Layer 6 of a small transformer language model trained on English Wikipedia (11 layers, counted from 0, width 64).
A neuron adds its activation times its output weights to the MLP's output. To switch it off is to set its activation to zero at one token and run the rest of the model.

Output weights of the MLP neurons that the questions are about. A number n stands for (n - 128) times 0.0057.
n49: 161, 164, 136, 32, 124, 198, 101, 135, 147, 80, 136, 91, 146, 79, 161, 101, 109, 116, 166, 75, 139, 137, 150, 132, 166, 100, 103, 206, 120, 120, 115, 131, 139, 124, 107, 83, 151, 168, 130, 88, 64, 110, 119, 180, 172, 118, 151, 143, 157, 125, 122, 137, 128, 107, 92, 122, 150, 160, 120, 148, 103, 174, 154, 165
n50: 175, 121, 128, 89, 108, 158, 186, 148, 132, 140, 184, 6, 173, 142, 155, 85, 154, 113, 104, 109, 120, 99, 134, 179, 134, 156, 118, 170, 111, 125, 120, 160, 146, 145, 169, 116, 117, 138, 143, 118, 158, 169, 40, 166, 113, 97, 180, 83, 132, 78, 154, 150, 112, 149, 59, 126, 131, 113, 177, 76, 113, 137, 82, 173
n52: 89, 126, 147, 91, 109, 134, 155, 99, 123, 164, 99, 143, 111, 87, 95, 166, 139, 176, 157, 127, 113, 137, 67, 102, 150, 107, 96, 126, 156, 125, 102, 120, 142, 102, 82, 195, 112, 80, 185, 152, 109, 172, 185, 91, 235, 137, 99, 153, 45, 114, 88, 160, 101, 82, 140, 154, 166, 125, 132, 171, 119, 119, 136, 200
n69: 162, 156, 137, 97, 119, 94, 78, 129, 88, 19, 164, 134, 143, 89, 146, 122, 105, 127, 103, 116, 161, 115, 167, 125, 131, 90, 172, 120, 126, 169, 163, 147, 73, 134, 98, 147, 131, 131, 207, 148, 109, 160, 133, 109, 160, 118, 119, 94, 114, 117, 77, 160, 157, 131, 79, 93, 152, 128, 165, 101, 141, 101, 146, 138
n83: 143, 166, 125, 95, 123, 120, 107, 138, 126, 105, 130, 78, 114, 110, 133, 141, 163, 104, 174, 132, 113, 144, 79, 82, 137, 126, 92, 152, 104, 155, 129, 89, 171, 133, 128, 128, 80, 171, 130, 92, 88, 135, 47, 140, 192, 111, 135, 115, 142, 133, 121, 68, 141, 140, 139, 122, 106, 92, 131, 112, 166, 141, 110, 70
n86: 141, 145, 158, 91, 144, 133, 141, 126, 101, 103, 82, 53, 102, 108, 159, 157, 146, 116, 123, 152, 109, 129, 186, 148, 67, 164, 91, 196, 104, 206, 140, 129, 111, 122, 108, 132, 96, 109, 178, 114, 103, 140, 163, 120, 116, 136, 145, 106, 140, 95, 75, 180, 113, 144, 127, 107, 172, 155, 165, 109, 100, 104, 155, 93
n95: 118, 103, 126, 133, 80, 73, 176, 134, 86, 92, 153, 120, 70, 162, 99, 126, 71, 91, 132, 125, 137, 135, 101, 182, 122, 155, 100, 137, 139, 100, 60, 161, 178, 124, 178, 178, 170, 120, 151, 137, 135, 141, 102, 59, 154, 159, 87, 102, 139, 131, 85, 98, 76, 74, 158, 83, 162, 156, 232, 101, 163, 107, 98, 139
n111: 92, 161, 155, 112, 135, 156, 74, 87, 101, 147, 93, 183, 95, 148, 111, 161, 146, 115, 156, 120, 165, 120, 53, 143, 153, 192, 120, 129, 175, 159, 144, 104, 143, 152, 78, 90, 171, 134, 107, 99, 131, 142, 84, 93, 142, 166, 131, 179, 128, 166, 112, 114, 107, 119, 112, 75, 137, 109, 102, 129, 162, 119, 117, 139
n152: 109, 112, 173, 59, 128, 193, 163, 138, 96, 102, 175, 95, 142, 102, 144, 164, 159, 120, 137, 93, 172, 130, 149, 135, 156, 115, 108, 121, 156, 179, 142, 150, 128, 130, 82, 129, 138, 129, 139, 90, 169, 113, 168, 96, 133, 164, 74, 108, 137, 93, 62, 89, 74, 150, 69, 148, 132, 119, 170, 110, 103, 105, 105, 65
n179: 176, 171, 136, 131, 103, 161, 183, 81, 113, 149, 140, 48, 105, 131, 102, 156, 97, 77, 112, 91, 143, 161, 105, 166, 167, 127, 134, 94, 82, 156, 142, 117, 164, 128, 186, 144, 88, 143, 85, 75, 180, 73, 106, 147, 121, 44, 117, 38, 151, 149, 174, 141, 163, 106, 103, 100, 130, 130, 121, 41, 114, 110, 172, 158
n203: 159, 95, 99, 164, 129, 123, 108, 86, 108, 85, 147, 147, 98, 161, 136, 176, 163, 109, 97, 153, 112, 133, 147, 96, 136, 115, 183, 92, 187, 118, 164, 153, 172, 91, 61, 160, 92, 95, 96, 131, 128, 104, 155, 172, 159, 190, 95, 145, 138, 164, 125, 193, 168, 125, 145, 162, 115, 109, 90, 160, 140, 103, 126, 119
n204: 62, 126, 145, 113, 148, 185, 156, 209, 183, 95, 130, 141, 157, 119, 138, 174, 180, 100, 130, 109, 114, 130, 97, 100, 137, 114, 95, 133, 206, 159, 131, 149, 88, 157, 117, 137, 108, 95, 96, 104, 104, 129, 88, 107, 115, 128, 82, 114, 150, 118, 107, 79, 147, 189, 172, 79, 121, 125, 173, 151, 177, 94, 139, 112
n219: 134, 68, 104, 153, 147, 174, 118, 38, 171, 155, 83, 138, 113, 158, 120, 202, 136, 126, 127, 154, 82, 150, 125, 177, 83, 129, 217, 124, 205, 145, 91, 61, 170, 162, 96, 156, 137, 126, 124, 157, 152, 115, 144, 126, 125, 98, 102, 186, 152, 200, 144, 88, 153, 88, 183, 105, 47, 159, 131, 152, 142, 164, 136, 148
n221: 107, 162, 158, 174, 84, 102, 170, 143, 154, 122, 93, 125, 130, 92, 149, 96, 154, 159, 155, 167, 185, 116, 114, 99, 176, 153, 81, 74, 152, 144, 103, 126, 71, 147, 146, 171, 143, 83, 74, 121, 203, 143, 153, 80, 84, 94, 85, 91, 127, 127, 132, 107, 90, 82, 139, 165, 123, 124, 101, 132, 182, 130, 140, 156
n224: 125, 135, 192, 183, 132, 151, 121, 164, 162, 132, 133, 114, 152, 139, 153, 111, 96, 117, 164, 159, 133, 113, 143, 155, 161, 126, 89, 128, 150, 129, 115, 137, 107, 151, 98, 115, 136, 99, 123, 117, 129, 155, 141, 113, 124, 149, 141, 143, 149, 131, 119, 136, 119, 103, 144, 247, 141, 138, 154, 141, 131, 111, 147, 130
n235: 103, 131, 78, 93, 109, 128, 123, 78, 70, 118, 54, 104, 97, 142, 103, 154, 196, 143, 95, 100, 111, 114, 193, 136, 100, 165, 121, 167, 119, 116, 33, 152, 163, 130, 155, 148, 190, 53, 177, 112, 162, 149, 189, 125, 141, 168, 98, 100, 119, 140, 98, 151, 140, 113, 120, 101, 133, 94, 188, 83, 89, 119, 117, 150

Each question names a token from some text and the token that comes next. It shows the activations a of the neurons there, in the order above. A number n stands for (n - 128) times 0.07.

Then comes g, the gradient of the next token's log-probability with respect to the MLP's output, scaled to length 1. A neuron's effect is roughly proportional to its activation times (output weights . g). A number n stands for (n - 128) times 0.0037.

" was", then " subsequently"
a: 128, 131, 128, 146, 126, 127, 127, 126, 125, 128, 127, 124, 157, 124, 118, 128
g: 114, 73, 132, 85, 117, 202, 123, 117, 81, 177, 154, 162, 144, 128, 171, 124, 113, 56, 153, 117, 120, 112, 144, 153, 139, 155, 132, 110, 125, 150, 146, 98, 183, 150, 95, 121, 89, 116, 130, 190, 190, 121, 162, 66, 155, 86, 146, 167, 134, 158, 165, 121, 130, 103, 100, 166, 101, 140, 122, 177, 75, 199, 159, 182
Which neuron, switched off, raises the next token's probability most? n69

" ask", then " what"
a: 128, 128, 128, 127, 118, 129, 136, 128, 129, 128, 128, 125, 140, 130, 114, 128
g: 117, 85, 80, 149, 135, 113, 117, 112, 169, 165, 86, 55, 150, 123, 127, 120, 131, 104, 105, 81, 146, 100, 118, 43, 123, 158, 170, 113, 145, 143, 116, 101, 156, 135, 46, 139, 145, 126, 112, 125, 144, 102, 89, 120, 132, 116, 103, 133, 145, 89, 135, 124, 113, 120, 91, 89, 11, 186, 174, 77, 161, 104, 103, 117
Which two neurons, each switched off alone, lower its probability most, in order? n219, n224

" their", then " three"
a: 127, 132, 142, 128, 121, 128, 127, 140, 132, 129, 128, 128, 126, 131, 112, 130
g: 176, 108, 118, 147, 102, 119, 131, 84, 161, 139, 89, 25, 154, 162, 112, 83, 40, 153, 91, 147, 122, 137, 152, 133, 122, 121, 147, 123, 90, 183, 132, 105, 112, 149, 89, 105, 141, 103, 108, 40, 90, 151, 133, 79, 165, 169, 119, 132, 141, 129, 215, 146, 117, 112, 112, 99, 104, 99, 119, 87, 136, 140, 146, 99
Which neuron, switched off, raises the next token's probability most? n52

"F", then ")"
a: 97, 126, 128, 127, 105, 125, 137, 124, 127, 125, 132, 128, 125, 133, 51, 129
g: 106, 145, 78, 76, 125, 113, 125, 133, 143, 92, 142, 143, 116, 94, 120, 133, 154, 104, 196, 108, 198, 100, 164, 118, 159, 123, 141, 124, 86, 163, 102, 160, 101, 110, 129, 83, 143, 70, 153, 107, 125, 96, 153, 114, 132, 136, 117, 136, 132, 99, 217, 171, 124, 103, 166, 138, 232, 123, 129, 120, 107, 80, 98, 213
Switching off which neuron hurts the next token most? n83

".", then " He"
a: 127, 128, 110, 136, 128, 127, 126, 128, 97, 128, 126, 127, 128, 129, 118, 128
g: 133, 135, 141, 154, 164, 175, 132, 129, 134, 90, 108, 120, 126, 75, 136, 76, 110, 112, 84, 167, 114, 120, 102, 103, 72, 159, 137, 117, 124, 119, 86, 156, 135, 158, 182, 65, 151, 119, 125, 172, 106, 173, 169, 155, 138, 148, 180, 136, 133, 78, 139, 155, 154, 154, 151, 155, 75, 158, 129, 88, 27, 206, 93, 94
Switching off which neuron hurts the next token most? n152

" but", then " mis"
a: 123, 128, 127, 128, 105, 128, 127, 132, 128, 129, 128, 127, 127, 128, 100, 128
g: 111, 128, 117, 101, 83, 85, 142, 109, 134, 91, 126, 116, 114, 83, 127, 110, 138, 132, 163, 147, 79, 126, 127, 128, 177, 174, 150, 160, 97, 85, 95, 66, 134, 182, 167, 50, 108, 146, 73, 143, 112, 105, 174, 60, 89, 129, 131, 93, 152, 113, 97, 128, 179, 135, 105, 171, 189, 185, 91, 96, 127, 184, 135, 89
Which neuron, switched off, raises the next token's probability most? n83

"Personal", then " life"
a: 153, 132, 130, 126, 120, 162, 127, 14, 153, 128, 138, 126, 127, 129, 129, 129
g: 149, 144, 113, 135, 188, 133, 104, 176, 131, 108, 129, 117, 136, 118, 71, 74, 151, 141, 64, 119, 128, 134, 113, 138, 203, 146, 177, 117, 169, 91, 106, 125, 100, 109, 154, 132, 107, 211, 118, 157, 99, 153, 160, 192, 125, 86, 138, 152, 119, 98, 111, 117, 120, 199, 58, 135, 81, 114, 67, 115, 110, 184, 137, 94
Which neuron, switched off, raises the next token's probability most? n86

" U", then "F"
a: 147, 59, 126, 133, 117, 127, 131, 126, 128, 132, 130, 130, 128, 126, 53, 130
g: 119, 95, 175, 61, 111, 150, 117, 104, 168, 121, 160, 150, 151, 136, 125, 151, 124, 125, 180, 190, 118, 102, 126, 133, 94, 95, 180, 91, 102, 112, 97, 101, 92, 189, 85, 129, 43, 168, 160, 108, 97, 136, 98, 71, 97, 157, 128, 143, 159, 139, 159, 107, 131, 157, 128, 162, 135, 173, 141, 134, 137, 195, 126, 41
Switching off which neuron hurts the next token most? n50

" and", then " very"
a: 124, 128, 127, 130, 127, 126, 128, 133, 126, 128, 127, 126, 126, 121, 104, 129
g: 145, 104, 83, 145, 120, 126, 161, 99, 121, 147, 95, 118, 150, 174, 152, 153, 108, 63, 99, 110, 179, 131, 152, 99, 146, 124, 173, 75, 152, 118, 140, 151, 129, 116, 76, 162, 78, 161, 134, 57, 130, 161, 114, 62, 148, 118, 167, 218, 126, 156, 129, 127, 88, 148, 74, 76, 144, 195, 109, 88, 101, 166, 141, 118
Switching off which neuron hurts the next token most? n224

" (", then "Part"
a: 129, 93, 129, 131, 127, 128, 129, 127, 125, 128, 128, 129, 127, 128, 91, 108
g: 159, 105, 84, 48, 112, 112, 121, 104, 131, 149, 94, 156, 122, 115, 98, 100, 154, 95, 168, 141, 123, 129, 154, 127, 150, 89, 116, 130, 99, 84, 150, 101, 150, 155, 137, 171, 43, 129, 146, 125, 153, 153, 100, 98, 146, 92, 154, 187, 232, 101, 143, 99, 132, 168, 69, 43, 155, 136, 138, 139, 146, 107, 114, 157
Which neuron, switched off, raises the next token's probability most? n50

"ust", then "rial"
a: 40, 112, 127, 116, 93, 127, 123, 114, 126, 128, 134, 130, 132, 125, 62, 88
g: 91, 124, 129, 143, 153, 134, 118, 124, 107, 155, 151, 174, 186, 95, 108, 93, 140, 136, 116, 126, 152, 111, 125, 144, 192, 137, 151, 154, 156, 71, 118, 101, 141, 83, 180, 97, 118, 183, 156, 126, 147, 160, 134, 74, 132, 152, 92, 147, 147, 212, 153, 149, 186, 140, 91, 101, 78, 63, 142, 156, 147, 103, 104, 30
Which two neurons, each switched off alone, lower its probability most, in order? n49, n224

" appointed", then " Cat"
a: 128, 128, 129, 125, 131, 133, 142, 129, 129, 136, 126, 128, 134, 131, 117, 129
g: 139, 101, 119, 113, 110, 119, 135, 157, 136, 119, 94, 61, 122, 155, 127, 144, 154, 124, 113, 148, 152, 137, 150, 140, 152, 100, 122, 114, 152, 34, 45, 109, 101, 67, 151, 131, 21, 170, 126, 86, 120, 139, 37, 143, 173, 118, 104, 90, 202, 125, 132, 95, 146, 135, 110, 137, 149, 147, 127, 95, 128, 137, 153, 138
Switching off which neuron hurts the next token most? n179

" College", then ","
a: 128, 117, 127, 129, 132, 131, 143, 145, 141, 129, 72, 127, 125, 143, 123, 128
g: 117, 141, 152, 105, 136, 147, 68, 111, 149, 86, 105, 161, 87, 151, 141, 105, 171, 92, 126, 86, 143, 88, 130, 128, 148, 134, 146, 231, 117, 136, 125, 167, 155, 92, 137, 147, 157, 132, 107, 175, 122, 119, 107, 149, 229, 154, 164, 177, 65, 157, 170, 108, 166, 85, 111, 121, 161, 102, 158, 65, 141, 106, 94, 110
Switching off which neuron hurts the next token most? n111

" come", then " across"
a: 128, 129, 118, 141, 128, 129, 129, 127, 129, 128, 128, 130, 139, 129, 112, 128
g: 89, 128, 142, 144, 148, 28, 78, 138, 122, 130, 154, 153, 170, 141, 110, 158, 134, 98, 146, 147, 146, 147, 146, 129, 136, 88, 141, 158, 84, 141, 83, 107, 78, 130, 133, 135, 106, 113, 150, 128, 53, 118, 140, 187, 168, 117, 13, 86, 99, 120, 153, 97, 141, 137, 124, 108, 190, 147, 164, 134, 163, 161, 121, 76
Switching off which neuron hurts the next token most? n69

".", then "\n\n"
a: 125, 134, 154, 126, 128, 113, 125, 128, 104, 129, 124, 124, 129, 128, 123, 130
g: 130, 174, 131, 80, 63, 76, 166, 145, 119, 119, 163, 136, 123, 148, 143, 113, 153, 172, 165, 121, 88, 144, 128, 174, 91, 139, 133, 160, 145, 100, 139, 182, 146, 106, 118, 130, 193, 130, 115, 52, 93, 114, 130, 101, 152, 92, 174, 103, 94, 182, 159, 157, 69, 84, 145, 149, 150, 78, 135, 133, 170, 71, 152, 194
Switching off which neuron hurts the next token most? n52

"iev", then "es"
a: 118, 129, 129, 129, 96, 128, 131, 133, 127, 128, 128, 124, 128, 150, 92, 128
g: 182, 145, 122, 142, 135, 141, 136, 143, 133, 153, 129, 102, 152, 92, 119, 149, 110, 158, 66, 112, 108, 120, 180, 94, 93, 124, 175, 152, 158, 195, 101, 26, 118, 115, 99, 108, 104, 81, 119, 115, 69, 125, 87, 147, 125, 151, 93, 122, 153, 111, 100, 156, 136, 131, 104, 112, 202, 184, 138, 129, 154, 87, 61, 193
Which neuron, switched off, raises the next token's probability most? n221

" life", then "."
a: 128, 133, 150, 128, 129, 128, 127, 136, 148, 129, 120, 127, 128, 150, 114, 128
g: 85, 150, 123, 174, 137, 155, 135, 142, 128, 119, 176, 102, 130, 135, 140, 79, 158, 87, 162, 99, 161, 154, 164, 123, 90, 124, 125, 125, 144, 121, 88, 129, 164, 113, 39, 129, 180, 130, 176, 167, 97, 85, 105, 102, 128, 113, 66, 149, 145, 94, 133, 166, 170, 111, 72, 94, 108, 92, 107, 90, 93, 141, 213, 198
Which neuron, switched off, raises the next token's probability most? n221

" pre", then "ference"
a: 130, 129, 130, 129, 100, 125, 128, 128, 121, 128, 126, 128, 164, 128, 89, 128
g: 109, 113, 89, 100, 97, 49, 128, 126, 119, 85, 97, 123, 99, 95, 160, 129, 101, 142, 178, 135, 126, 132, 120, 122, 160, 137, 149, 154, 100, 159, 169, 179, 144, 181, 117, 117, 135, 139, 87, 99, 157, 117, 179, 149, 93, 155, 215, 107, 98, 114, 204, 143, 115, 105, 109, 156, 106, 141, 100, 225, 179, 122, 160, 171
Which two neurons, each switched off alone, lower its probability most, in order? n83, n152

" Mac", then " E"
a: 124, 130, 127, 129, 81, 125, 75, 121, 127, 116, 126, 145, 77, 126, 61, 126
g: 121, 159, 131, 175, 156, 128, 131, 140, 126, 111, 153, 88, 79, 140, 133, 103, 130, 191, 84, 115, 135, 121, 189, 119, 153, 151, 167, 122, 168, 106, 178, 124, 77, 112, 144, 146, 132, 86, 122, 93, 136, 141, 90, 83, 112, 123, 105, 33, 145, 158, 73, 152, 16, 110, 147, 107, 101, 146, 163, 121, 133, 195, 109, 148
Which two neurons, each switched off alone, lower its probability most, in order? n83, n219

" Mi", then "ge"
a: 136, 108, 124, 129, 76, 127, 105, 123, 127, 134, 128, 144, 126, 127, 53, 131
g: 107, 170, 58, 91, 110, 178, 105, 108, 99, 153, 114, 68, 86, 86, 84, 127, 84, 143, 116, 107, 220, 153, 109, 157, 111, 128, 134, 131, 146, 116, 211, 107, 141, 101, 130, 160, 95, 119, 130, 153, 140, 122, 151, 215, 156, 123, 121, 103, 121, 171, 111, 135, 127, 94, 72, 191, 131, 119, 90, 121, 100, 170, 148, 140
Switching off which neuron hurts the next token most? n224

" has", then " extensive"
a: 126, 128, 129, 126, 120, 128, 128, 124, 127, 129, 128, 124, 141, 127, 87, 128
g: 130, 115, 99, 142, 162, 135, 109, 149, 119, 174, 118, 127, 154, 155, 82, 203, 194, 154, 114, 165, 159, 133, 135, 124, 101, 103, 121, 153, 161, 182, 157, 143, 164, 142, 98, 130, 94, 156, 137, 184, 100, 122, 151, 104, 177, 168, 93, 164, 74, 145, 67, 99, 175, 143, 118, 155, 146, 185, 165, 100, 163, 146, 88, 40
Which two neurons, each switched off alone, lower its probability most, in order? n219, n224

"ting", then "s"
a: 125, 128, 128, 128, 112, 129, 98, 153, 131, 64, 131, 122, 28, 123, 112, 123
g: 123, 123, 130, 127, 133, 170, 130, 154, 109, 98, 131, 129, 92, 134, 89, 113, 181, 191, 145, 155, 96, 111, 157, 136, 100, 75, 148, 142, 159, 91, 114, 136, 198, 103, 179, 135, 96, 72, 178, 82, 128, 110, 161, 101, 99, 175, 102, 164, 146, 76, 48, 108, 193, 77, 137, 155, 147, 184, 148, 137, 155, 185, 127, 121
Which neuron, switched off, raises the next token's probability most? n219

" Deputy", then " ("
a: 128, 129, 130, 130, 133, 127, 154, 126, 126, 134, 127, 129, 127, 126, 108, 129
g: 50, 178, 137, 93, 130, 90, 126, 113, 118, 130, 179, 167, 99, 106, 87, 133, 150, 133, 91, 47, 121, 86, 94, 125, 139, 172, 153, 140, 134, 152, 108, 116, 168, 147, 148, 137, 124, 100, 123, 92, 67, 134, 164, 94, 93, 108, 141, 118, 105, 133, 133, 185, 148, 113, 184, 99, 213, 180, 183, 111, 151, 119, 83, 87
Which two neurons, each switched off alone, lower its probability most, in order? n95, n224

"election", then ":"
a: 125, 131, 127, 128, 135, 126, 142, 117, 128, 129, 132, 131, 130, 128, 121, 128
g: 93, 129, 173, 103, 130, 134, 168, 108, 129, 183, 63, 158, 62, 89, 129, 188, 145, 150, 117, 78, 143, 161, 112, 90, 128, 96, 128, 146, 129, 75, 131, 121, 152, 114, 114, 136, 175, 79, 178, 81, 201, 148, 72, 140, 108, 154, 114, 92, 103, 104, 163, 141, 99, 140, 95, 153, 154, 122, 180, 167, 171, 112, 104, 64
Switching off which neuron hurts the next token most? n95

" the", then " Fin"
a: 127, 129, 130, 131, 131, 131, 125, 129, 133, 131, 127, 125, 129, 128, 115, 118
g: 136, 171, 147, 126, 155, 135, 86, 131, 119, 160, 126, 155, 186, 53, 85, 97, 89, 116, 120, 141, 150, 120, 63, 131, 171, 112, 102, 109, 167, 140, 90, 173, 130, 138, 136, 105, 42, 118, 51, 126, 126, 132, 70, 122, 104, 120, 170, 108, 107, 128, 159, 112, 116, 85, 128, 104, 71, 131, 51, 81, 148, 186, 140, 143
Switching off which neuron hurts the next token most? n235

" Academy", then " of"
a: 129, 59, 124, 134, 107, 128, 145, 137, 148, 129, 65, 127, 104, 144, 85, 130
g: 133, 178, 124, 116, 125, 116, 126, 146, 109, 151, 132, 125, 157, 141, 64, 39, 68, 120, 137, 141, 59, 171, 96, 124, 147, 103, 90, 165, 139, 91, 176, 160, 107, 121, 109, 103, 100, 176, 126, 89, 131, 141, 94, 112, 123, 134, 129, 156, 102, 154, 95, 91, 120, 157, 222, 151, 138, 198, 105, 132, 140, 71, 193, 117
Which two neurons, each switched off alone, lower its probability most, in order? n50, n203

" the", then " first"
a: 126, 127, 128, 126, 128, 128, 126, 124, 124, 131, 127, 107, 128, 130, 119, 130
g: 92, 84, 86, 143, 107, 151, 78, 133, 135, 134, 191, 169, 148, 114, 202, 135, 130, 122, 104, 165, 118, 127, 123, 123, 122, 93, 138, 123, 119, 105, 198, 141, 53, 138, 92, 140, 170, 111, 161, 123, 157, 139, 49, 161, 104, 84, 179, 136, 109, 122, 121, 166, 104, 78, 72, 133, 173, 111, 102, 135, 87, 199, 128, 88
Switching off which neuron hurts the next token most? n204

"Re", then " Daniel"
a: 145, 125, 128, 126, 86, 126, 130, 128, 123, 128, 128, 132, 141, 130, 60, 128
g: 110, 165, 141, 142, 154, 156, 158, 162, 174, 96, 156, 133, 70, 168, 112, 161, 177, 107, 108, 104, 102, 96, 153, 173, 98, 177, 103, 111, 125, 86, 147, 118, 164, 71, 172, 95, 97, 90, 141, 160, 137, 87, 89, 107, 106, 133, 103, 24, 158, 140, 89, 113, 119, 98, 139, 78, 136, 144, 128, 66, 83, 72, 116, 117
Which neuron, switched off, raises the next token's probability most? n49

"=", then "="
a: 132, 129, 131, 131, 126, 128, 127, 138, 154, 126, 130, 163, 128, 129, 112, 130
g: 95, 97, 195, 127, 146, 189, 141, 102, 110, 105, 105, 68, 136, 141, 178, 112, 150, 128, 156, 204, 116, 66, 116, 127, 78, 127, 90, 133, 116, 113, 107, 110, 121, 123, 87, 139, 106, 112, 82, 155, 190, 148, 144, 190, 120, 117, 91, 141, 156, 124, 162, 142, 113, 111, 109, 69, 143, 50, 165, 192, 140, 167, 96, 158
Switching off which neuron hurts the next token most? n204

" escape", then " from"
a: 128, 129, 125, 126, 116, 126, 127, 142, 128, 129, 127, 127, 142, 135, 117, 128
g: 147, 96, 88, 150, 173, 87, 63, 100, 119, 121, 114, 68, 131, 153, 131, 191, 114, 147, 134, 114, 141, 147, 116, 123, 72, 189, 152, 115, 152, 156, 177, 163, 130, 112, 52, 143, 105, 202, 146, 143, 129, 145, 125, 124, 168, 136, 64, 151, 103, 126, 145, 148, 73, 208, 107, 114, 172, 141, 150, 104, 194, 135, 135, 130
Switching off which neuron hurts the next token most? n111

" It", then " also"
a: 123, 133, 127, 124, 122, 128, 126, 124, 126, 128, 130, 127, 134, 125, 112, 128
g: 134, 98, 135, 115, 135, 107, 143, 119, 146, 139, 174, 196, 126, 143, 117, 148, 102, 141, 139, 94, 104, 93, 144, 208, 147, 130, 175, 95, 119, 152, 195, 171, 178, 145, 87, 71, 133, 120, 100, 80, 116, 117, 114, 108, 155, 140, 145, 130, 128, 199, 205, 154, 85, 102, 124, 105, 62, 114, 119, 201, 160, 155, 93, 93
Switching off which neuron hurts the next token most? n219

" prison", then " by"
a: 110, 132, 144, 130, 121, 128, 127, 128, 126, 129, 128, 127, 128, 146, 115, 128
g: 128, 132, 43, 123, 110, 132, 117, 105, 101, 168, 116, 108, 139, 134, 129, 195, 105, 143, 83, 148, 101, 143, 140, 124, 78, 167, 103, 112, 137, 105, 162, 186, 92, 140, 45, 137, 59, 144, 138, 101, 176, 132, 132, 146, 155, 171, 87, 130, 127, 176, 165, 197, 68, 174, 104, 159, 108, 70, 119, 152, 115, 104, 101, 132
Switching off which neuron hurts the next token most? n49

" pred", then "ica"
a: 111, 121, 128, 129, 25, 125, 124, 116, 127, 128, 125, 128, 176, 126, 100, 127
g: 80, 131, 52, 152, 66, 75, 157, 149, 146, 117, 124, 148, 159, 160, 107, 127, 126, 164, 169, 7, 89, 116, 116, 172, 140, 134, 156, 153, 127, 126, 131, 83, 154, 128, 136, 115, 85, 109, 118, 191, 118, 188, 117, 115, 141, 132, 121, 103, 108, 122, 118, 140, 169, 107, 92, 131, 180, 103, 89, 73, 155, 126, 132, 70
Which neuron, switched off, raises the next token's probability most? n83

")", then ";"
a: 128, 128, 127, 99, 159, 126, 125, 128, 128, 128, 134, 131, 134, 137, 36, 128
g: 170, 126, 144, 103, 126, 144, 154, 137, 140, 178, 129, 186, 114, 171, 129, 173, 155, 122, 123, 180, 153, 180, 147, 63, 104, 100, 163, 127, 126, 121, 128, 150, 134, 133, 108, 107, 122, 141, 133, 150, 129, 145, 200, 108, 198, 91, 121, 219, 163, 161, 63, 123, 53, 153, 145, 187, 179, 139, 135, 136, 151, 141, 166, 160
Which neuron, switched off, raises the next token's probability most? n224

".", then " She"
a: 125, 135, 133, 125, 128, 125, 128, 129, 113, 129, 127, 122, 129, 128, 116, 128
g: 189, 145, 130, 136, 172, 187, 133, 64, 111, 88, 198, 124, 155, 125, 183, 116, 177, 104, 98, 118, 119, 112, 106, 106, 121, 170, 159, 167, 139, 157, 122, 102, 66, 105, 178, 102, 122, 187, 135, 128, 134, 106, 134, 186, 133, 137, 95, 170, 158, 99, 118, 189, 145, 137, 109, 177, 95, 77, 196, 106, 170, 136, 135, 130
Switching off which neuron hurts the next token most? n50

" of", then " direction"
a: 122, 128, 119, 124, 127, 141, 128, 128, 135, 128, 148, 128, 126, 130, 118, 131
g: 137, 174, 147, 104, 123, 167, 134, 235, 146, 144, 129, 92, 125, 117, 136, 125, 123, 132, 139, 95, 161, 171, 83, 110, 112, 64, 138, 151, 96, 146, 150, 48, 119, 140, 135, 97, 133, 98, 132, 144, 163, 132, 160, 141, 120, 108, 98, 172, 132, 103, 80, 199, 173, 180, 157, 113, 174, 129, 98, 125, 89, 200, 158, 178
Switching off which neuron hurts the next token most? n86

" and", then " Me"
a: 128, 130, 129, 130, 131, 101, 125, 128, 128, 128, 129, 125, 132, 129, 121, 133
g: 114, 143, 110, 133, 40, 140, 108, 117, 129, 168, 129, 174, 133, 137, 122, 46, 139, 104, 83, 83, 176, 115, 84, 111, 175, 87, 92, 95, 106, 143, 73, 117, 140, 104, 137, 118, 119, 181, 114, 129, 136, 165, 119, 78, 126, 132, 113, 75, 168, 104, 83, 86, 142, 135, 144, 182, 199, 167, 121, 132, 179, 110, 72, 111
Switching off which neuron hurts the next token most? n86

"d", then " couple"
a: 127, 129, 125, 130, 125, 138, 129, 127, 128, 128, 127, 124, 128, 96, 97, 128
g: 146, 122, 104, 117, 126, 135, 176, 132, 144, 96, 118, 111, 172, 125, 156, 158, 136, 138, 91, 203, 103, 127, 211, 116, 148, 204, 115, 122, 136, 91, 153, 154, 64, 113, 185, 103, 108, 115, 163, 118, 79, 138, 162, 155, 116, 108, 152, 146, 107, 55, 99, 105, 180, 134, 135, 152, 95, 169, 127, 119, 161, 74, 189, 187
Switching off which neuron hurts the next token most? n86

"y", then " was"
a: 128, 128, 127, 127, 148, 128, 118, 124, 142, 93, 100, 113, 117, 132, 109, 128
g: 168, 113, 129, 74, 183, 144, 79, 113, 122, 136, 173, 119, 179, 139, 166, 117, 160, 160, 107, 144, 144, 67, 115, 239, 96, 149, 153, 138, 132, 152, 91, 121, 122, 172, 147, 141, 116, 132, 155, 144, 90, 129, 182, 94, 118, 131, 132, 138, 182, 94, 102, 135, 143, 116, 120, 150, 77, 83, 147, 96, 85, 87, 52, 174
Switching off which neuron hurts the next token most? n179

" former", then " group"
a: 128, 132, 128, 133, 126, 132, 124, 128, 130, 129, 128, 131, 128, 128, 106, 130
g: 110, 111, 144, 138, 165, 46, 153, 188, 112, 171, 139, 78, 96, 147, 213, 181, 137, 162, 159, 107, 109, 147, 115, 126, 95, 139, 88, 158, 68, 137, 156, 175, 122, 120, 187, 91, 143, 121, 127, 104, 121, 121, 190, 86, 122, 142, 166, 75, 114, 128, 134, 140, 108, 150, 101, 119, 129, 59, 146, 108, 168, 131, 198, 131
Switching off which neuron hurts the next token most? n86